Layer 7 of a small transformer language model trained on English Wikipedia (10 layers, counted from 0, width 128).
A neuron's activation on a vector x is GELU(weights . x + bias), where the dot is the dot product.

Input weights of the MLP neurons that the questions are about. A number n stands for n times 0.014.
n35 (bias -0.192): 4 -5 -15 43 -53 26 -10 -8 -21 -4 -13 -4 -5 -7 23 30 54 -12 35 8 18 12 9 6 -2 26 12 -41 19 -12 -17 24 -51 -18 -9 31 16 -35 6 8 0 -5 -5 44 14 0 -22 13 22 3 -10 -23 -1 -18 -39 -10 2 -32 -10 50 13 30 13 -60 39 8 60 9 21 -34 -10 -29 -34 15 -7 -12 21 3 4 53 40 -10 23 17 25 2 -33 12 16 10 14 -50 -38 16 -5 -1 29 14 -37 -28 -2 -69 -14 38 5 24 24 12 49 6 -18 30 -16 -28 6 -32 7 3 59 17 -2 -16 -36 -7 12 -27 6 11
n45 (bias -0.189): -8 5 17 19 17 -12 14 -12 21 11 35 9 47 7 13 -7 4 -39 46 13 -26 -4 -68 1 24 -72 24 -23 25 10 27 -30 -10 -24 -12 4 -46 -18 -22 -52 13 -33 -25 -3 24 6 20 -39 4 29 -21 16 4 -9 -7 13 -43 14 -18 -45 -7 50 28 -22 -40 -3 -4 -21 31 -35 -35 -38 -15 38 34 2 26 -5 17 -4 -7 -46 23 7 14 6 -20 -13 51 35 -5 19 -1 1 -13 -24 -42 21 -11 37 -8 -28 10 -11 63 4 -3 -11 -9 -51 -5 0 -1 -3 -9 10 10 -18 -6 -8 -1 13 8 13 5 8 3 -2
n66 (bias -0.106): -25 -26 8 13 22 -13 17 -22 0 60 36 5 -25 -1 -19 -2 -10 -14 -28 12 -14 0 -18 -23 -32 -12 2 41 -23 -5 -13 43 38 -81 41 -19 -4 -13 -21 -40 34 -40 -16 37 12 15 6 18 40 42 16 16 7 -16 5 32 2 2 27 8 -29 26 3 -33 9 0 26 31 -47 -6 -27 -45 22 44 24 28 -1 23 4 22 -11 -52 6 8 -7 41 -7 17 12 8 -8 -4 15 -9 -21 -19 48 -14 4 11 5 -7 13 18 -36 25 -23 23 -4 42 39 -38 -19 -23 -8 37 -14 -11 12 -14 3 17 42 55 15 -43 -32 10
n70 (bias -0.190): -7 -18 -11 18 9 24 9 -28 -15 -5 8 21 33 5 -9 30 14 -10 47 68 6 -1 -57 12 -36 5 -8 29 3 25 22 -9 22 16 -23 -4 -16 2 8 6 -23 -33 45 8 10 8 5 -16 1 -26 10 51 19 22 -14 -8 -6 -28 5 -1 -23 -19 14 -16 -32 15 36 -36 -11 -3 -11 -11 -50 -43 -29 11 -19 -43 -25 -1 28 -41 -29 -8 -2 39 22 4 3 13 10 40 -1 37 9 -7 -32 -22 -18 6 -11 20 -6 -32 8 32 69 -7 -7 17 38 9 -10 -3 -29 -38 15 -1 -37 13 27 -26 2 21 25 32 9 8
n77 (bias -0.144): -1 2 36 -37 1 43 5 -9 1 -50 29 -25 37 -53 18 -39 -7 6 5 18 22 -10 -32 18 6 -9 -25 57 -6 35 14 -24 60 12 3 -19 -1 11 -8 -30 6 -2 0 2 22 6 5 -30 16 44 -32 -18 52 40 -3 30 3 -1 -13 -1 9 30 20 22 -16 20 5 -1 -6 -3 -47 20 -4 -17 17 -11 3 -25 34 17 11 6 34 10 -23 10 -6 -44 -19 42 -1 16 36 10 4 -25 37 -28 27 11 11 45 -15 -15 -39 14 -30 -38 -29 -29 22 -12 29 -40 -18 -17 -20 -5 26 -40 8 -2 14 -15 -7 10 25 36
n111 (bias -0.158): -18 -16 22 -35 46 10 -9 7 48 6 -20 8 1 -47 25 -69 -1 2 -28 41 4 19 -12 15 9 -37 -8 -30 -12 -5 -3 -4 29 1 -2 -5 12 -6 -19 -10 -15 7 -64 46 36 7 -49 -4 -29 -18 4 11 -36 -30 -14 -42 2 45 -6 -20 34 -32 -5 14 38 -9 -12 66 21 -13 12 -10 -17 -20 -36 20 4 -23 71 29 51 -22 12 17 -13 -1 -41 32 -4 -20 17 3 5 2 49 -35 30 -1 12 -34 28 -16 15 2 7 -5 22 17 -6 -24 -39 -17 -17 13 -49 6 14 53 12 5 15 -25 0 -28 30 -71 -14 1
n116 (bias -0.164): -43 -3 -8 2 42 -34 14 -50 25 23 4 1 15 -29 38 42 -29 28 -8 16 8 7 -56 2 27 6 -37 31 -36 24 20 -2 3 -29 11 52 -55 35 -14 -12 11 30 17 60 -10 -48 -8 2 41 -36 18 -33 61 -21 3 12 -53 11 -11 6 -20 49 -42 -28 -45 -7 23 76 6 10 -37 -2 -9 -12 -40 -19 -9 33 -27 18 25 18 14 -12 45 -33 2 -8 -30 -1 32 7 22 -13 41 2 9 -1 -27 -38 -23 -38 -30 12 14 14 -19 -19 -19 3 7 -4 22 36 -33 11 -3 -7 -25 -33 28 -14 2 32 -19 -8 29 2
n117 (bias -0.155): 7 17 8 2 -32 7 1 11 21 -35 0 -2 12 -27 18 24 10 8 -13 -51 28 -11 -11 -2 -27 17 -1 -31 -21 47 -10 -1 -2 -2 -26 20 11 -6 9 4 79 27 35 18 24 18 -18 54 49 -7 8 24 -17 19 -22 8 30 2 33 -28 -2 14 26 -38 -13 13 -32 -14 -33 -19 -54 23 -55 21 1 14 -5 -6 -36 13 17 7 16 -7 7 4 -9 -38 10 -35 64 -52 -3 -44 33 4 21 40 -1 -60 7 10 14 -60 -51 -15 29 -14 -37 34 -56 -34 22 -13 -46 -14 -26 14 -19 7 -4 -26 -6 0 7 7 14 4
n138 (bias -0.178): -26 32 13 14 -27 -4 17 -5 47 -2 16 2 -20 -19 -32 -10 -20 51 -15 -3 -16 23 19 18 -13 -24 31 -26 -3 1 28 -21 -27 -24 7 -5 -24 13 -29 -3 -21 9 -4 -15 -21 40 -11 -27 -26 -34 22 -34 9 23 40 -1 11 -18 31 39 6 -4 -17 17 -4 20 -37 46 -10 7 -15 -30 -28 18 -4 -12 1 -4 54 39 -2 -31 -1 47 51 47 -19 -39 -2 31 28 1 41 27 -23 -13 5 -26 0 -23 -7 -33 -8 8 -67 22 21 13 61 -7 1 -20 -7 6 18 11 -14 -19 1 -22 1 10 0 3 1 5 -5 -6
n190 (bias -0.228): 2 3 -17 10 0 5 3 36 25 10 54 -25 -24 -27 49 34 4 3 -35 2 23 -9 25 11 -12 -30 44 -4 21 -21 34 -13 20 10 21 12 -4 -2 2 28 44 -54 24 -15 50 -32 -1 -31 -3 -46 69 -14 -8 2 -18 42 12 -14 -28 -36 11 -30 -6 -5 -26 -10 14 37 -42 -45 -18 52 35 -8 2 9 -14 47 7 13 -16 -22 51 2 -32 -30 -58 -5 21 -30 -8 54 -1 11 45 3 -6 -5 52 1 -5 -34 -13 28 4 2 15 -40 11 17 -21 -9 5 26 17 -15 2 -1 27 21 -4 1 0 -18 40 -27 -18 11
n248 (bias -0.200): 8 20 -2 26 -10 -46 -4 -19 2 36 53 5 37 -6 4 2 18 13 -84 -27 -24 15 -24 -43 -52 32 -26 28 31 20 70 -19 10 55 -13 -16 -38 -12 5 -14 -36 15 10 24 14 -8 -6 18 8 30 33 -2 12 -37 10 -41 -10 2 14 -11 1 8 -50 20 -6 -13 -2 50 64 -15 -1 6 31 4 -8 -13 47 6 10 25 -21 -24 57 -6 5 -5 -14 -5 -13 23 10 -44 22 -2 17 13 -34 -55 46 19 12 -7 -19 -7 25 40 2 -18 2 28 -13 -32 -36 -16 -39 8 0 -28 -2 8 6 -10 10 -2 -12 -58 9 17
n281 (bias -0.180): -13 17 -18 -17 6 18 -28 11 20 19 22 -10 49 0 12 2 -3 -14 48 6 13 -30 25 -11 -20 -7 1 21 35 35 -47 4 34 6 11 63 31 50 9 37 40 -8 32 -13 -16 1 -72 -55 49 -44 22 -25 52 -2 -21 5 20 -18 -23 -11 17 -29 -6 24 -2 3 -60 -24 -35 8 23 24 20 -54 -19 10 -6 -10 6 5 11 22 2 31 13 13 29 -2 -22 -2 29 13 44 -13 -11 23 22 -30 0 -53 -11 39 -1 1 -30 29 24 36 27 -31 -18 -48 -8 -15 -20 -6 12 18 8 -24 7 -46 -29 20 -40 31 10 -64
n289 (bias -0.206): -26 -2 2 -37 26 -35 -1 63 -20 -8 60 -41 10 -7 1 -16 -21 19 -24 -22 49 19 37 -7 21 -11 -3 -20 -7 -3 41 -34 31 37 -20 10 36 -30 -17 -15 24 49 44 13 -47 33 -15 -38 34 -5 2 -2 -37 -14 23 4 -25 18 16 -9 28 -7 -37 -19 -2 24 -10 23 29 1 -13 -7 33 -11 11 -13 -28 6 5 14 3 17 15 -22 9 29 -20 55 26 8 28 29 21 -41 -49 -34 -37 -4 12 -15 16 16 -36 30 26 1 11 13 32 0 20 -18 27 17 -3 4 6 -17 40 10 59 28 37 4 -1 -65 -23 -15
n315 (bias -0.104): -21 37 19 -12 13 -27 19 3 -5 0 12 -8 -7 14 21 7 25 -9 67 -3 -35 -7 10 -18 -4 7 27 -33 61 11 16 -23 56 -18 5 24 -8 14 7 2 -5 -42 23 -6 19 -4 -30 -33 -33 27 73 47 -4 -5 -34 -23 -1 -58 -26 -29 -42 -9 16 -24 1 4 -50 7 -14 15 37 -13 -22 -13 7 -50 -30 23 8 -9 -38 -1 22 -30 4 8 -6 -28 20 -6 -1 13 -2 5 9 -15 29 38 -23 15 15 5 37 0 44 20 -22 -38 -40 0 2 31 0 -20 -7 2 -13 4 18 23 8 -21 6 26 -2 44 34 -1
n332 (bias -0.215): -48 20 3 -35 -2 -29 38 13 -19 12 29 -61 3 28 28 -30 6 -5 -10 54 -36 -11 -46 28 49 -8 -20 16 -5 39 12 38 -1 -14 1 15 -5 10 4 3 -48 0 3 -8 -27 46 -23 -33 -78 -18 -3 -50 6 32 6 13 22 33 2 15 8 -13 -6 -2 -8 -21 12 -6 6 28 -5 -44 4 -3 -13 -10 7 24 -23 -22 34 2 -2 10 15 31 -21 6 28 49 6 45 16 5 10 -28 -28 21 26 -32 27 16 -44 18 15 36 -26 -22 -40 -4 13 -22 -7 -20 -27 12 -23 30 3 49 5 -25 29 40 54 26 54 6
n340 (bias -0.237): -5 -39 -8 -2 24 31 -20 -8 -4 6 29 19 -12 -25 -7 12 -19 -31 -11 23 35 71 -17 -47 -7 4 -15 -12 -13 -11 -6 -11 -38 11 23 6 25 -27 -19 53 -6 0 20 -19 -10 6 -13 -46 -6 60 -15 5 54 46 -19 13 -15 -5 -5 -2 6 27 -45 -25 -6 -40 3 -21 -11 -35 -36 9 10 15 -5 57 -15 -38 -10 19 2 -23 -3 15 0 35 -3 -35 -40 -18 -38 -31 -19 -13 -19 -28 -13 -36 -32 -5 -5 -30 -40 -36 8 28 35 19 36 13 -28 -13 6 54 32 44 -2 32 -45 53 34 2 -12 53 28 27 -13 25
n347 (bias -0.134): -46 30 -11 53 16 1 14 6 -22 86 -27 -2 -29 -21 -1 11 -42 17 10 26 -33 11 6 13 13 16 9 -35 -18 54 3 -19 -49 -33 -25 31 -16 -14 -6 17 14 -21 8 28 -13 -5 17 -6 6 33 -6 -16 38 14 31 -44 -31 -48 -39 45 37 20 19 -29 -15 32 -22 15 6 10 -16 -41 13 -12 13 -7 -3 17 12 -19 19 35 -2 0 -10 13 -24 31 -36 10 9 43 -32 -19 61 1 -30 -5 -22 13 -11 -34 -34 -10 -1 -1 -54 27 2 -62 -1 -6 41 -6 28 27 4 -11 -7 -27 12 7 2 -5 -6 20 9 -12
n349 (bias -0.159): -58 -53 23 13 -23 -47 -7 -27 -22 11 24 28 6 7 -15 -11 10 -73 17 35 44 -1 -23 5 -20 -3 -10 21 -39 13 -2 -17 -77 31 -30 5 -29 56 -35 10 15 -48 -2 1 -11 -15 5 -16 -12 14 -16 -8 52 27 18 14 1 -21 37 -26 -33 2 -9 18 -4 0 24 13 -8 -18 29 -8 -20 -26 -26 -9 -7 -23 -17 45 -24 44 -4 9 -13 11 6 -6 -25 23 2 4 47 -12 15 32 -11 38 2 50 8 6 1 -18 38 13 34 30 12 -5 10 -22 -22 27 45 -39 7 8 32 -2 20 17 -4 5 62 -22 26 -32
n357 (bias -0.133): -4 16 -1 -26 22 26 20 6 36 -17 -18 -20 28 -10 -29 -26 9 -10 13 -7 7 -26 -11 -4 30 6 35 -6 41 -19 3 -50 -1 -15 12 18 -31 15 35 25 -4 7 -25 3 19 -16 13 -11 9 -7 -39 25 13 29 -31 -20 -14 -40 17 12 12 -15 35 28 -7 64 -26 17 30 -7 1 24 -22 -2 -58 76 19 -36 -1 7 -13 19 -6 19 -9 23 -7 29 -25 -22 45 -3 44 -1 12 -16 10 22 -22 5 -17 11 -2 -1 30 1 12 39 28 -57 -6 -2 42 3 -20 29 -21 2 32 5 -11 -36 -18 -10 36 33 11 -11
n380 (bias -0.124): -21 7 26 -17 14 15 -1 -22 59 23 39 20 8 -30 26 12 -20 -12 22 6 -2 -5 -25 8 29 -21 -10 45 8 -13 22 8 41 -13 12 -23 29 10 -15 -23 -43 -28 -10 -15 -8 9 7 -25 -21 70 -49 -39 23 32 -3 -8 -18 -10 11 13 16 -13 -8 -22 -55 -70 -24 0 -15 71 7 24 6 -24 0 21 23 15 -18 -1 -3 13 -4 33 -21 11 -16 23 2 -24 1 15 12 6 -17 14 50 -14 -61 -2 -25 12 -28 -17 23 32 28 -4 -46 4 -15 -33 -20 -5 45 69 -73 -22 -3 -5 31 -3 11 4 -29 -3 13 -49
n403 (bias -0.142): 49 40 -46 -32 36 -2 -1 -21 24 2 22 1 -10 13 15 11 -73 -33 0 -2 18 6 -18 18 16 44 -16 -41 -16 -23 -46 53 -33 -41 19 2 -11 15 9 44 -14 -71 5 -15 53 -32 -6 51 -24 1 -38 9 -4 -18 24 -57 11 2 15 11 2 18 38 -22 24 2 -10 12 4 28 -42 -24 -24 -31 33 36 12 -5 13 29 24 1 -15 20 -50 17 2 6 -20 5 20 2 -17 -11 -8 -12 -40 8 50 -14 -4 1 -25 41 -11 -4 1 -39 -21 2 27 -10 -5 22 -11 30 18 21 -23 1 4 38 51 17 49 -1 -19 -8
n415 (bias -0.119): 1 -40 -31 -12 14 -33 37 23 -4 -19 27 -41 -18 19 -20 -1 -3 -6 -35 -6 71 -70 32 -19 29 12 -21 -14 14 -17 6 -44 -59 -25 -40 20 -31 27 17 -14 26 8 -16 26 12 -33 -6 -51 -16 -28 20 -8 -32 21 -15 42 33 -38 -7 -33 -2 -7 -9 43 -72 -39 -41 25 1 -2 -6 -17 -13 11 -26 -13 18 -19 1 -30 15 -2 -31 -26 -3 38 9 -10 -18 65 -23 -16 25 4 5 -13 28 -16 11 -11 -6 1 -10 10 -6 -21 -3 23 21 -2 -30 -3 21 -15 -6 39 10 1 39 -50 -19 -16 -64 6 -22 -15 24 1
n439 (bias -0.252): 37 -8 -51 65 15 13 -6 8 -5 23 13 -17 -28 -11 -5 -57 78 -28 -25 7 -17 18 0 -32 -21 -32 26 43 29 -23 10 -17 -30 -13 35 -13 -14 -7 -2 -5 51 3 -19 16 -6 6 17 -20 45 7 -8 19 -7 16 -13 18 -12 -65 -11 -27 -10 7 -22 39 14 36 19 -7 -30 -54 16 15 -19 4 -21 -52 14 -4 25 47 -3 -4 11 25 15 43 33 -2 16 -12 4 10 26 -30 23 -12 20 17 18 -40 30 -22 -51 -16 4 10 -14 24 22 7 -45 19 -36 -6 -43 -46 -7 58 -52 48 33 -14 -10 -5 21 -16 -32 27
n440 (bias -0.231): 14 4 -24 8 -1 -2 7 92 -30 -13 6 28 -27 10 23 -12 -48 -5 -19 35 -20 -16 -21 -17 -23 2 -25 -16 34 13 -20 33 20 -15 2 -29 -74 -41 0 3 9 10 32 18 -21 42 -26 26 5 4 52 40 -11 -9 -21 -18 -20 -31 12 27 -10 -7 -10 -20 22 -38 -6 -11 12 -70 29 33 -2 41 -13 7 2 -8 6 8 -13 3 29 48 -26 -5 44 6 -63 5 5 8 21 61 24 6 9 38 23 11 -19 -6 -23 10 -54 10 4 7 -4 -13 21 32 -3 29 2 2 -21 -8 37 -2 -29 26 14 -23 -10 -46 29 14
n452 (bias -0.209): 32 -5 15 32 4 -10 7 5 6 0 12 7 -17 -16 -21 33 -1 23 -9 -29 22 22 -10 -32 23 11 -79 21 -32 53 -6 -16 -14 24 -11 14 -17 -52 -9 -24 29 -8 23 63 -24 12 14 -5 -13 -2 18 -40 -11 22 24 -4 -33 21 -10 24 -3 -17 -17 -2 -41 1 6 5 6 -53 0 -1 -25 19 -14 -28 9 28 2 35 7 -25 -41 -36 -28 -22 32 8 -38 20 -18 -28 -54 -5 24 -9 20 -6 0 -34 0 -34 10 -26 -12 14 18 10 17 50 -30 14 -40 63 32 34 2 -1 34 -19 -18 6 -36 8 8 1 34 2
n465 (bias -0.137): -45 8 -9 9 21 -18 9 -15 -40 0 29 47 8 -15 7 6 27 22 37 -4 24 48 7 -4 13 -24 -8 7 15 1 13 20 -55 -1 -30 -25 10 20 -39 8 28 -28 35 25 7 -9 -21 4 -2 -19 3 8 7 -6 11 -41 -17 -40 21 14 10 43 -35 -12 30 -1 18 -37 -32 -26 -9 -11 57 -39 8 14 -31 30 24 9 -12 14 32 21 -3 -37 -40 12 12 18 42 -31 -6 34 6 5 20 -9 -4 -50 7 17 42 -17 10 -1 35 11 13 -38 23 22 -37 -28 -8 -15 8 10 24 -4 -33 -4 19 24 -18 13 20 5
n467 (bias -0.115): -6 -7 -27 32 7 -4 26 11 -15 -4 59 -19 4 24 -9 19 -25 16 32 -13 -9 -13 13 -27 12 -46 -8 33 -25 -25 14 -15 25 69 -4 31 -6 32 6 10 39 -30 -23 16 34 -1 -56 8 12 20 9 -28 15 -44 2 -19 -60 -17 48 15 -8 16 14 -31 -14 -36 -14 -24 25 -26 -7 -37 33 13 3 -24 -15 24 0 13 0 -10 9 -12 -31 -10 10 48 22 -1 -37 -1 -20 -15 41 10 27 -14 -11 16 4 30 41 -52 -16 -13 -27 43 -32 34 6 -7 10 7 7 -13 10 -11 0 47 25 -7 -8 27 26 19 -9 -4
n479 (bias -0.135): -14 -9 22 -18 7 -34 -14 13 -10 -6 13 -22 -52 40 17 -17 21 9 1 7 -29 -15 34 -2 -8 -7 -39 -24 10 -29 8 10 25 -47 22 15 -26 8 -11 -28 -5 -2 11 17 18 50 9 5 9 10 -3 -4 -28 5 -5 2 -26 -37 22 26 1 -44 -26 -16 -11 -7 48 53 -17 -30 -7 35 -21 -13 10 19 -11 -11 -22 19 -13 -5 -17 -4 -6 42 14 6 1 -36 14 28 -48 46 10 -10 -25 -1 9 11 -20 -29 11 7 -8 -4 25 -42 22 20 3 -1 21 32 -55 26 -47 33 30 -37 57 38 40 49 -30 -8 39 -23

Each question shows a token from some text and the vector x that enters the MLP there. A number n stands for n times 0.06.

"\n": -7 -17 2 3 -2 -4 -17 16 2 -12 -17 8 -19 22 -24 17 -3 37 0 -12 -5 -7 20 4 33 6 14 -9 1 13 2 22 21 24 25 0 -20 3 -19 -24 30 -8 4 14 14 -12 14 -19 -56 -12 -24 -2 16 -1 7 -4 -19 6 -8 20 -9 24 -2 -34 14 -3 20 19 7 30 -13 -16 -1 -53 -8 21 1 14 4 -19 -22 27 -19 20 20 -13 13 -8 16 -20 -19 15 30 3 9 -4 16 23 -18 5 1 -3 -5 -3 2 -7 5 1 -9 27 16 -17 8 -18 -43 21 0 2 -23 1 -10 -6 -24 -16 -8 -13 14 9
The three highest activations, in order: n116, n380, n332

"vi": -7 -52 -14 22 6 -8 -13 -21 -1 -5 -31 10 4 26 -28 22 20 28 -32 11 -15 -22 7 10 2 -5 20 10 -20 33 17 -1 19 22 3 2 -12 -34 -12 -4 22 15 -22 -37 32 -18 -9 -27 -8 -22 -24 -11 12 1 0 0 -15 53 -24 37 -11 5 23 -21 25 -23 5 -5 -4 -22 -2 -9 24 17 -4 15 -1 0 30 16 14 27 -1 -2 19 29 4 -2 -42 19 12 11 -35 -16 0 31 -13 15 -1 13 -2 9 -2 33 15 -33 0 35 -17 10 10 -3 14 -9 -4 6 -22 4 -29 10 -9 -17 0 -23 -26 -9 -2 -18
Which neuron lights up most? n347

",": 8 -9 -14 12 -10 -19 -2 5 -12 -7 -4 -4 -10 -3 -30 19 26 3 -15 -19 -3 -9 38 11 14 11 7 4 6 19 -12 1 10 28 8 2 48 -2 -7 -7 25 -1 9 1 1 -4 13 -14 -13 -28 -12 16 9 11 7 15 -5 34 -25 -7 -19 -3 7 -37 5 -22 6 -5 14 16 -16 -9 7 -58 -1 15 -19 15 -13 -21 -2 57 -21 11 0 21 6 -20 14 -7 -11 1 35 16 -4 27 -2 18 -3 10 4 -12 22 -2 4 -5 -14 12 -10 -5 5 -17 9 -9 -50 30 16 4 -6 -19 -33 4 -9 -36 -2 5 -17 13
Which neuron lights up most? n281

"e": -6 -32 -22 5 -10 -8 -22 -9 -9 -15 -7 12 10 33 -21 35 22 36 -20 4 13 -20 -4 -14 2 0 17 -8 -8 20 0 26 35 2 65 -22 7 -3 -18 -19 -13 -4 -10 -17 -13 9 24 -4 -42 -8 -9 -9 -12 15 -1 -3 0 54 3 33 -21 21 23 0 4 -15 1 5 -4 5 -15 -5 -9 -10 13 28 1 -11 -24 -9 -19 40 -12 12 29 7 -6 -24 2 3 -19 24 3 -8 -11 25 -6 26 23 20 -1 3 -2 0 27 -2 8 -6 -34 -6 -3 -12 35 14 -39 27 -4 21 4 11 -52 -25 -18 -22 -19 -26 -14 8
Which neuron lights up most? n332

"ed": -1 -12 -15 -18 -4 -3 -20 5 -5 3 -9 48 -12 -16 -39 -12 27 7 -18 -27 -12 19 23 7 -7 3 22 -6 -30 2 -4 16 4 14 34 -19 -6 -21 30 20 -11 -15 -15 -7 34 17 36 -15 13 -5 -14 6 -1 -2 11 20 5 30 9 -9 6 5 16 -3 5 -7 -25 0 -6 14 25 -6 7 -38 2 -1 -7 29 -6 -31 -27 27 -41 1 -14 40 8 7 -28 -17 -20 30 -28 3 6 1 13 7 0 26 19 -13 14 22 -9 -20 4 -21 5 -23 37 -12 43 8 -31 5 19 19 -5 -18 -43 4 -10 -34 -1 -15 8 10
The most active neuron and its activation: n403, at about 3.3

"mp": 45 13 -34 23 -31 -17 3 11 -2 -13 -28 11 -34 7 -8 -8 20 20 -11 -11 2 2 5 -5 13 9 10 3 -14 7 -2 21 -3 22 31 -2 -18 -16 -15 -6 2 19 -20 -6 36 -3 51 -49 0 -27 -27 6 15 -6 -12 16 -28 36 -16 21 -4 -9 0 -21 20 22 3 -1 -6 21 25 9 13 -20 -32 9 9 -4 -10 1 -23 20 9 25 13 24 30 -21 1 -18 -32 9 -2 10 3 2 -2 3 -2 0 -23 18 19 4 15 -17 -16 0 -25 15 18 0 42 31 -44 -3 20 2 -5 -7 -37 -17 -14 -22 -32 13 -7 -12
Which neuron lights up most? n357

"ol": 47 -11 -20 4 7 -11 -30 22 -20 -50 14 8 -3 34 -41 16 21 9 -21 -28 -1 -12 8 2 -2 12 21 -13 -6 6 -46 15 25 31 36 15 -18 -24 9 1 14 -3 -4 23 15 2 8 -25 -10 -13 -15 15 16 -23 3 18 -23 24 -6 3 -11 1 -11 -31 20 -20 -3 -21 -8 23 3 19 -17 -32 12 -3 -8 1 12 -14 12 26 -2 12 13 25 7 -8 -6 -6 -10 24 -7 15 0 29 14 0 -10 7 15 18 18 12 -4 -17 -12 5 -21 2 12 16 60 1 -43 -11 0 -9 -1 3 -43 -16 4 -43 -19 -9 12 -6
The most active neuron and its activation: n440, at about 6.2

".": -7 -8 -3 -9 -1 -7 -8 8 -3 -5 -5 0 -18 13 -17 23 0 27 10 -8 -19 4 4 4 26 11 7 -14 9 11 5 20 23 24 20 -25 16 4 1 -11 30 -7 2 0 10 1 18 -14 -49 -3 -11 5 23 15 -3 -9 -18 10 -16 14 -6 8 4 -43 28 -17 17 11 8 36 -6 3 -5 -56 -19 23 -12 21 -6 -19 -3 40 -5 16 8 -1 -15 -4 8 -20 -18 1 34 15 2 19 5 16 -17 0 -16 -5 2 0 11 -16 -8 -5 -22 18 21 -27 5 -11 -53 27 4 5 -16 -2 -7 -12 -26 -4 -10 -7 12 -8
Which neuron lights up most? n380

" Jo": -13 -6 5 35 -9 -11 -17 8 -8 15 -34 42 -12 12 -57 40 1 12 1 -11 -18 0 16 -20 -5 -8 8 22 -11 32 0 16 13 22 13 -11 3 -9 -6 6 20 44 21 24 6 -14 27 -7 -2 3 -41 23 7 -17 2 2 -18 56 0 5 7 22 0 -17 13 -21 19 3 3 0 11 -15 12 -5 -3 13 -6 -4 13 -21 -10 50 -23 6 -4 15 -11 3 7 21 0 6 2 3 7 7 14 1 -11 1 0 5 12 2 -11 -12 -15 12 -8 -40 34 -19 20 -16 -24 16 1 -23 -17 2 -9 -27 -47 -56 -26 -15 -37 -10
Which neuron lights up most? n347

"bo": 1 2 -14 -10 -22 -3 -31 -2 -14 -25 -40 14 -32 -1 -6 3 53 29 22 7 -29 -4 0 0 4 18 37 -39 -5 0 -7 -9 25 23 7 -18 -8 -15 -12 10 19 21 -28 -9 5 11 15 -8 -11 -2 -31 -2 11 5 -5 -21 -2 60 -26 17 -23 6 24 -20 22 20 11 -8 -8 17 -29 8 6 -19 13 6 5 31 17 -16 -12 40 -21 30 25 3 -4 -11 -1 17 -3 13 -6 -4 -7 18 -1 11 -14 23 5 -39 -16 21 14 -25 13 27 -16 1 8 11 2 -8 -18 14 30 -20 0 7 -32 -6 -39 -25 -16 3 9 -9
Which neuron lights up most? n35

"ce": -1 -4 -13 9 -27 -34 -8 3 15 -23 -26 28 -16 -6 -21 23 47 13 -3 12 -29 0 -7 4 24 21 -1 -22 -36 1 -21 -2 35 13 25 10 8 1 -2 26 1 5 -19 -11 25 2 26 -39 -11 -26 -23 -8 1 13 12 17 -32 5 -1 -12 1 2 25 -1 10 1 52 -11 -8 20 -12 10 22 -17 -5 -4 -19 32 6 11 -22 21 -26 -18 -7 18 9 -22 18 1 -44 5 -35 24 -15 20 1 12 6 27 -4 3 5 -11 -13 9 12 19 20 5 34 4 20 -34 -34 15 5 -5 4 20 -30 -5 -22 -13 -32 -5 1 -18
Which neuron lights up most? n479

" to": 6 -41 -2 19 -27 -35 -45 1 -7 20 -10 -6 -10 -2 -38 15 15 19 -19 0 -33 6 23 -2 8 12 15 4 -5 17 3 13 38 36 6 3 12 16 0 -13 52 30 -20 -19 11 15 9 -40 -28 5 -9 8 9 29 -11 0 -23 30 -9 28 8 6 11 -17 16 -7 5 4 11 9 6 -13 7 -33 -4 13 3 -1 -1 -23 -19 28 3 -17 15 8 -14 -2 -1 -3 -6 8 18 -8 9 3 14 9 -11 20 8 -9 -16 51 3 -15 -21 -7 12 3 22 9 -4 -10 -32 -6 16 -8 -8 -8 -49 -5 -22 -35 -15 15 -9 -6
The most active neuron and its activation: n347, at about 2.7

"gen": -24 -23 3 -17 8 -26 -31 14 -12 -8 8 31 -31 3 -24 9 34 33 -9 -14 5 7 3 33 -13 21 3 -23 -33 18 13 0 21 17 41 0 0 -13 -11 17 -23 20 -17 -37 15 3 9 -15 -24 -25 -15 -18 -1 -17 13 25 -17 31 5 18 -11 12 1 2 5 2 21 -1 12 11 -1 4 9 -18 -6 14 -11 34 -1 -24 -27 41 -20 29 28 29 -17 -10 10 -11 -1 22 -1 -1 -15 22 -18 -6 -3 19 -9 -16 9 25 19 16 0 -2 -38 -4 7 -5 8 -9 -52 29 10 16 -16 16 -37 17 -18 -6 20 -20 -26 -6
The three highest activations, in order: n332, n289, n479

"re": 22 -38 -33 28 -20 12 -2 -8 -27 -16 -21 72 -2 -1 -34 33 13 8 -13 -17 7 0 7 6 9 9 -6 -26 -22 23 -11 8 21 26 3 5 18 -12 7 4 17 -29 6 -12 -7 12 10 -17 -2 -19 3 15 7 -8 1 -9 -1 29 5 -8 -6 9 30 -37 10 -27 31 -23 -10 14 35 -28 7 -32 -15 -2 -1 16 -6 -17 -21 40 -16 21 21 11 9 -8 -3 13 -33 10 -13 14 -8 12 12 6 -10 18 21 -17 -2 30 -11 -21 -3 19 -21 14 21 -4 5 -2 -21 1 16 -9 8 -5 -16 -21 -40 -16 -17 7 25 -2
The three highest activations, in order: n35, n70, n452

" st": -7 -14 -3 -4 -8 -15 -20 30 -30 -5 -18 42 -8 10 -29 15 -1 28 -13 -26 -4 -2 32 34 3 1 30 -11 -37 9 19 -9 32 37 29 -9 -9 1 -10 0 21 -7 -23 -21 6 20 48 2 -15 -11 -31 5 10 -7 -10 10 -7 29 8 10 -5 31 18 -28 13 7 12 -6 6 28 -3 25 21 -12 17 -1 -2 -4 -7 -3 -25 15 7 16 14 34 -4 -11 1 -30 20 18 -7 3 13 26 -20 9 -26 7 7 -20 6 15 -6 -50 15 -9 -6 1 3 -16 4 -7 -33 10 2 -12 -7 -21 -44 2 -36 -12 -34 -24 -16 -1
Which two neurons fire most, strongest first? n117, n479

" Fa": -20 1 8 -8 1 -28 -29 -19 -15 0 -9 19 -7 6 -39 23 31 37 -3 6 -9 -15 24 13 -1 -8 -12 -49 -6 0 13 -12 24 19 47 -17 2 -13 -21 13 13 14 -3 -17 10 -11 17 -55 -5 9 -2 -17 17 -12 23 -16 -21 42 2 2 -2 0 17 16 36 5 23 16 3 14 -19 -12 13 -15 2 -3 11 0 7 1 -17 45 7 21 -4 6 -5 -17 15 7 -19 1 -5 35 -26 10 0 -4 20 28 -6 -19 6 27 14 -19 35 5 -2 -18 32 16 -1 -30 -5 -10 14 -18 4 -3 -35 -32 -38 -20 -20 -22 -35 9
Which neuron lights up most? n138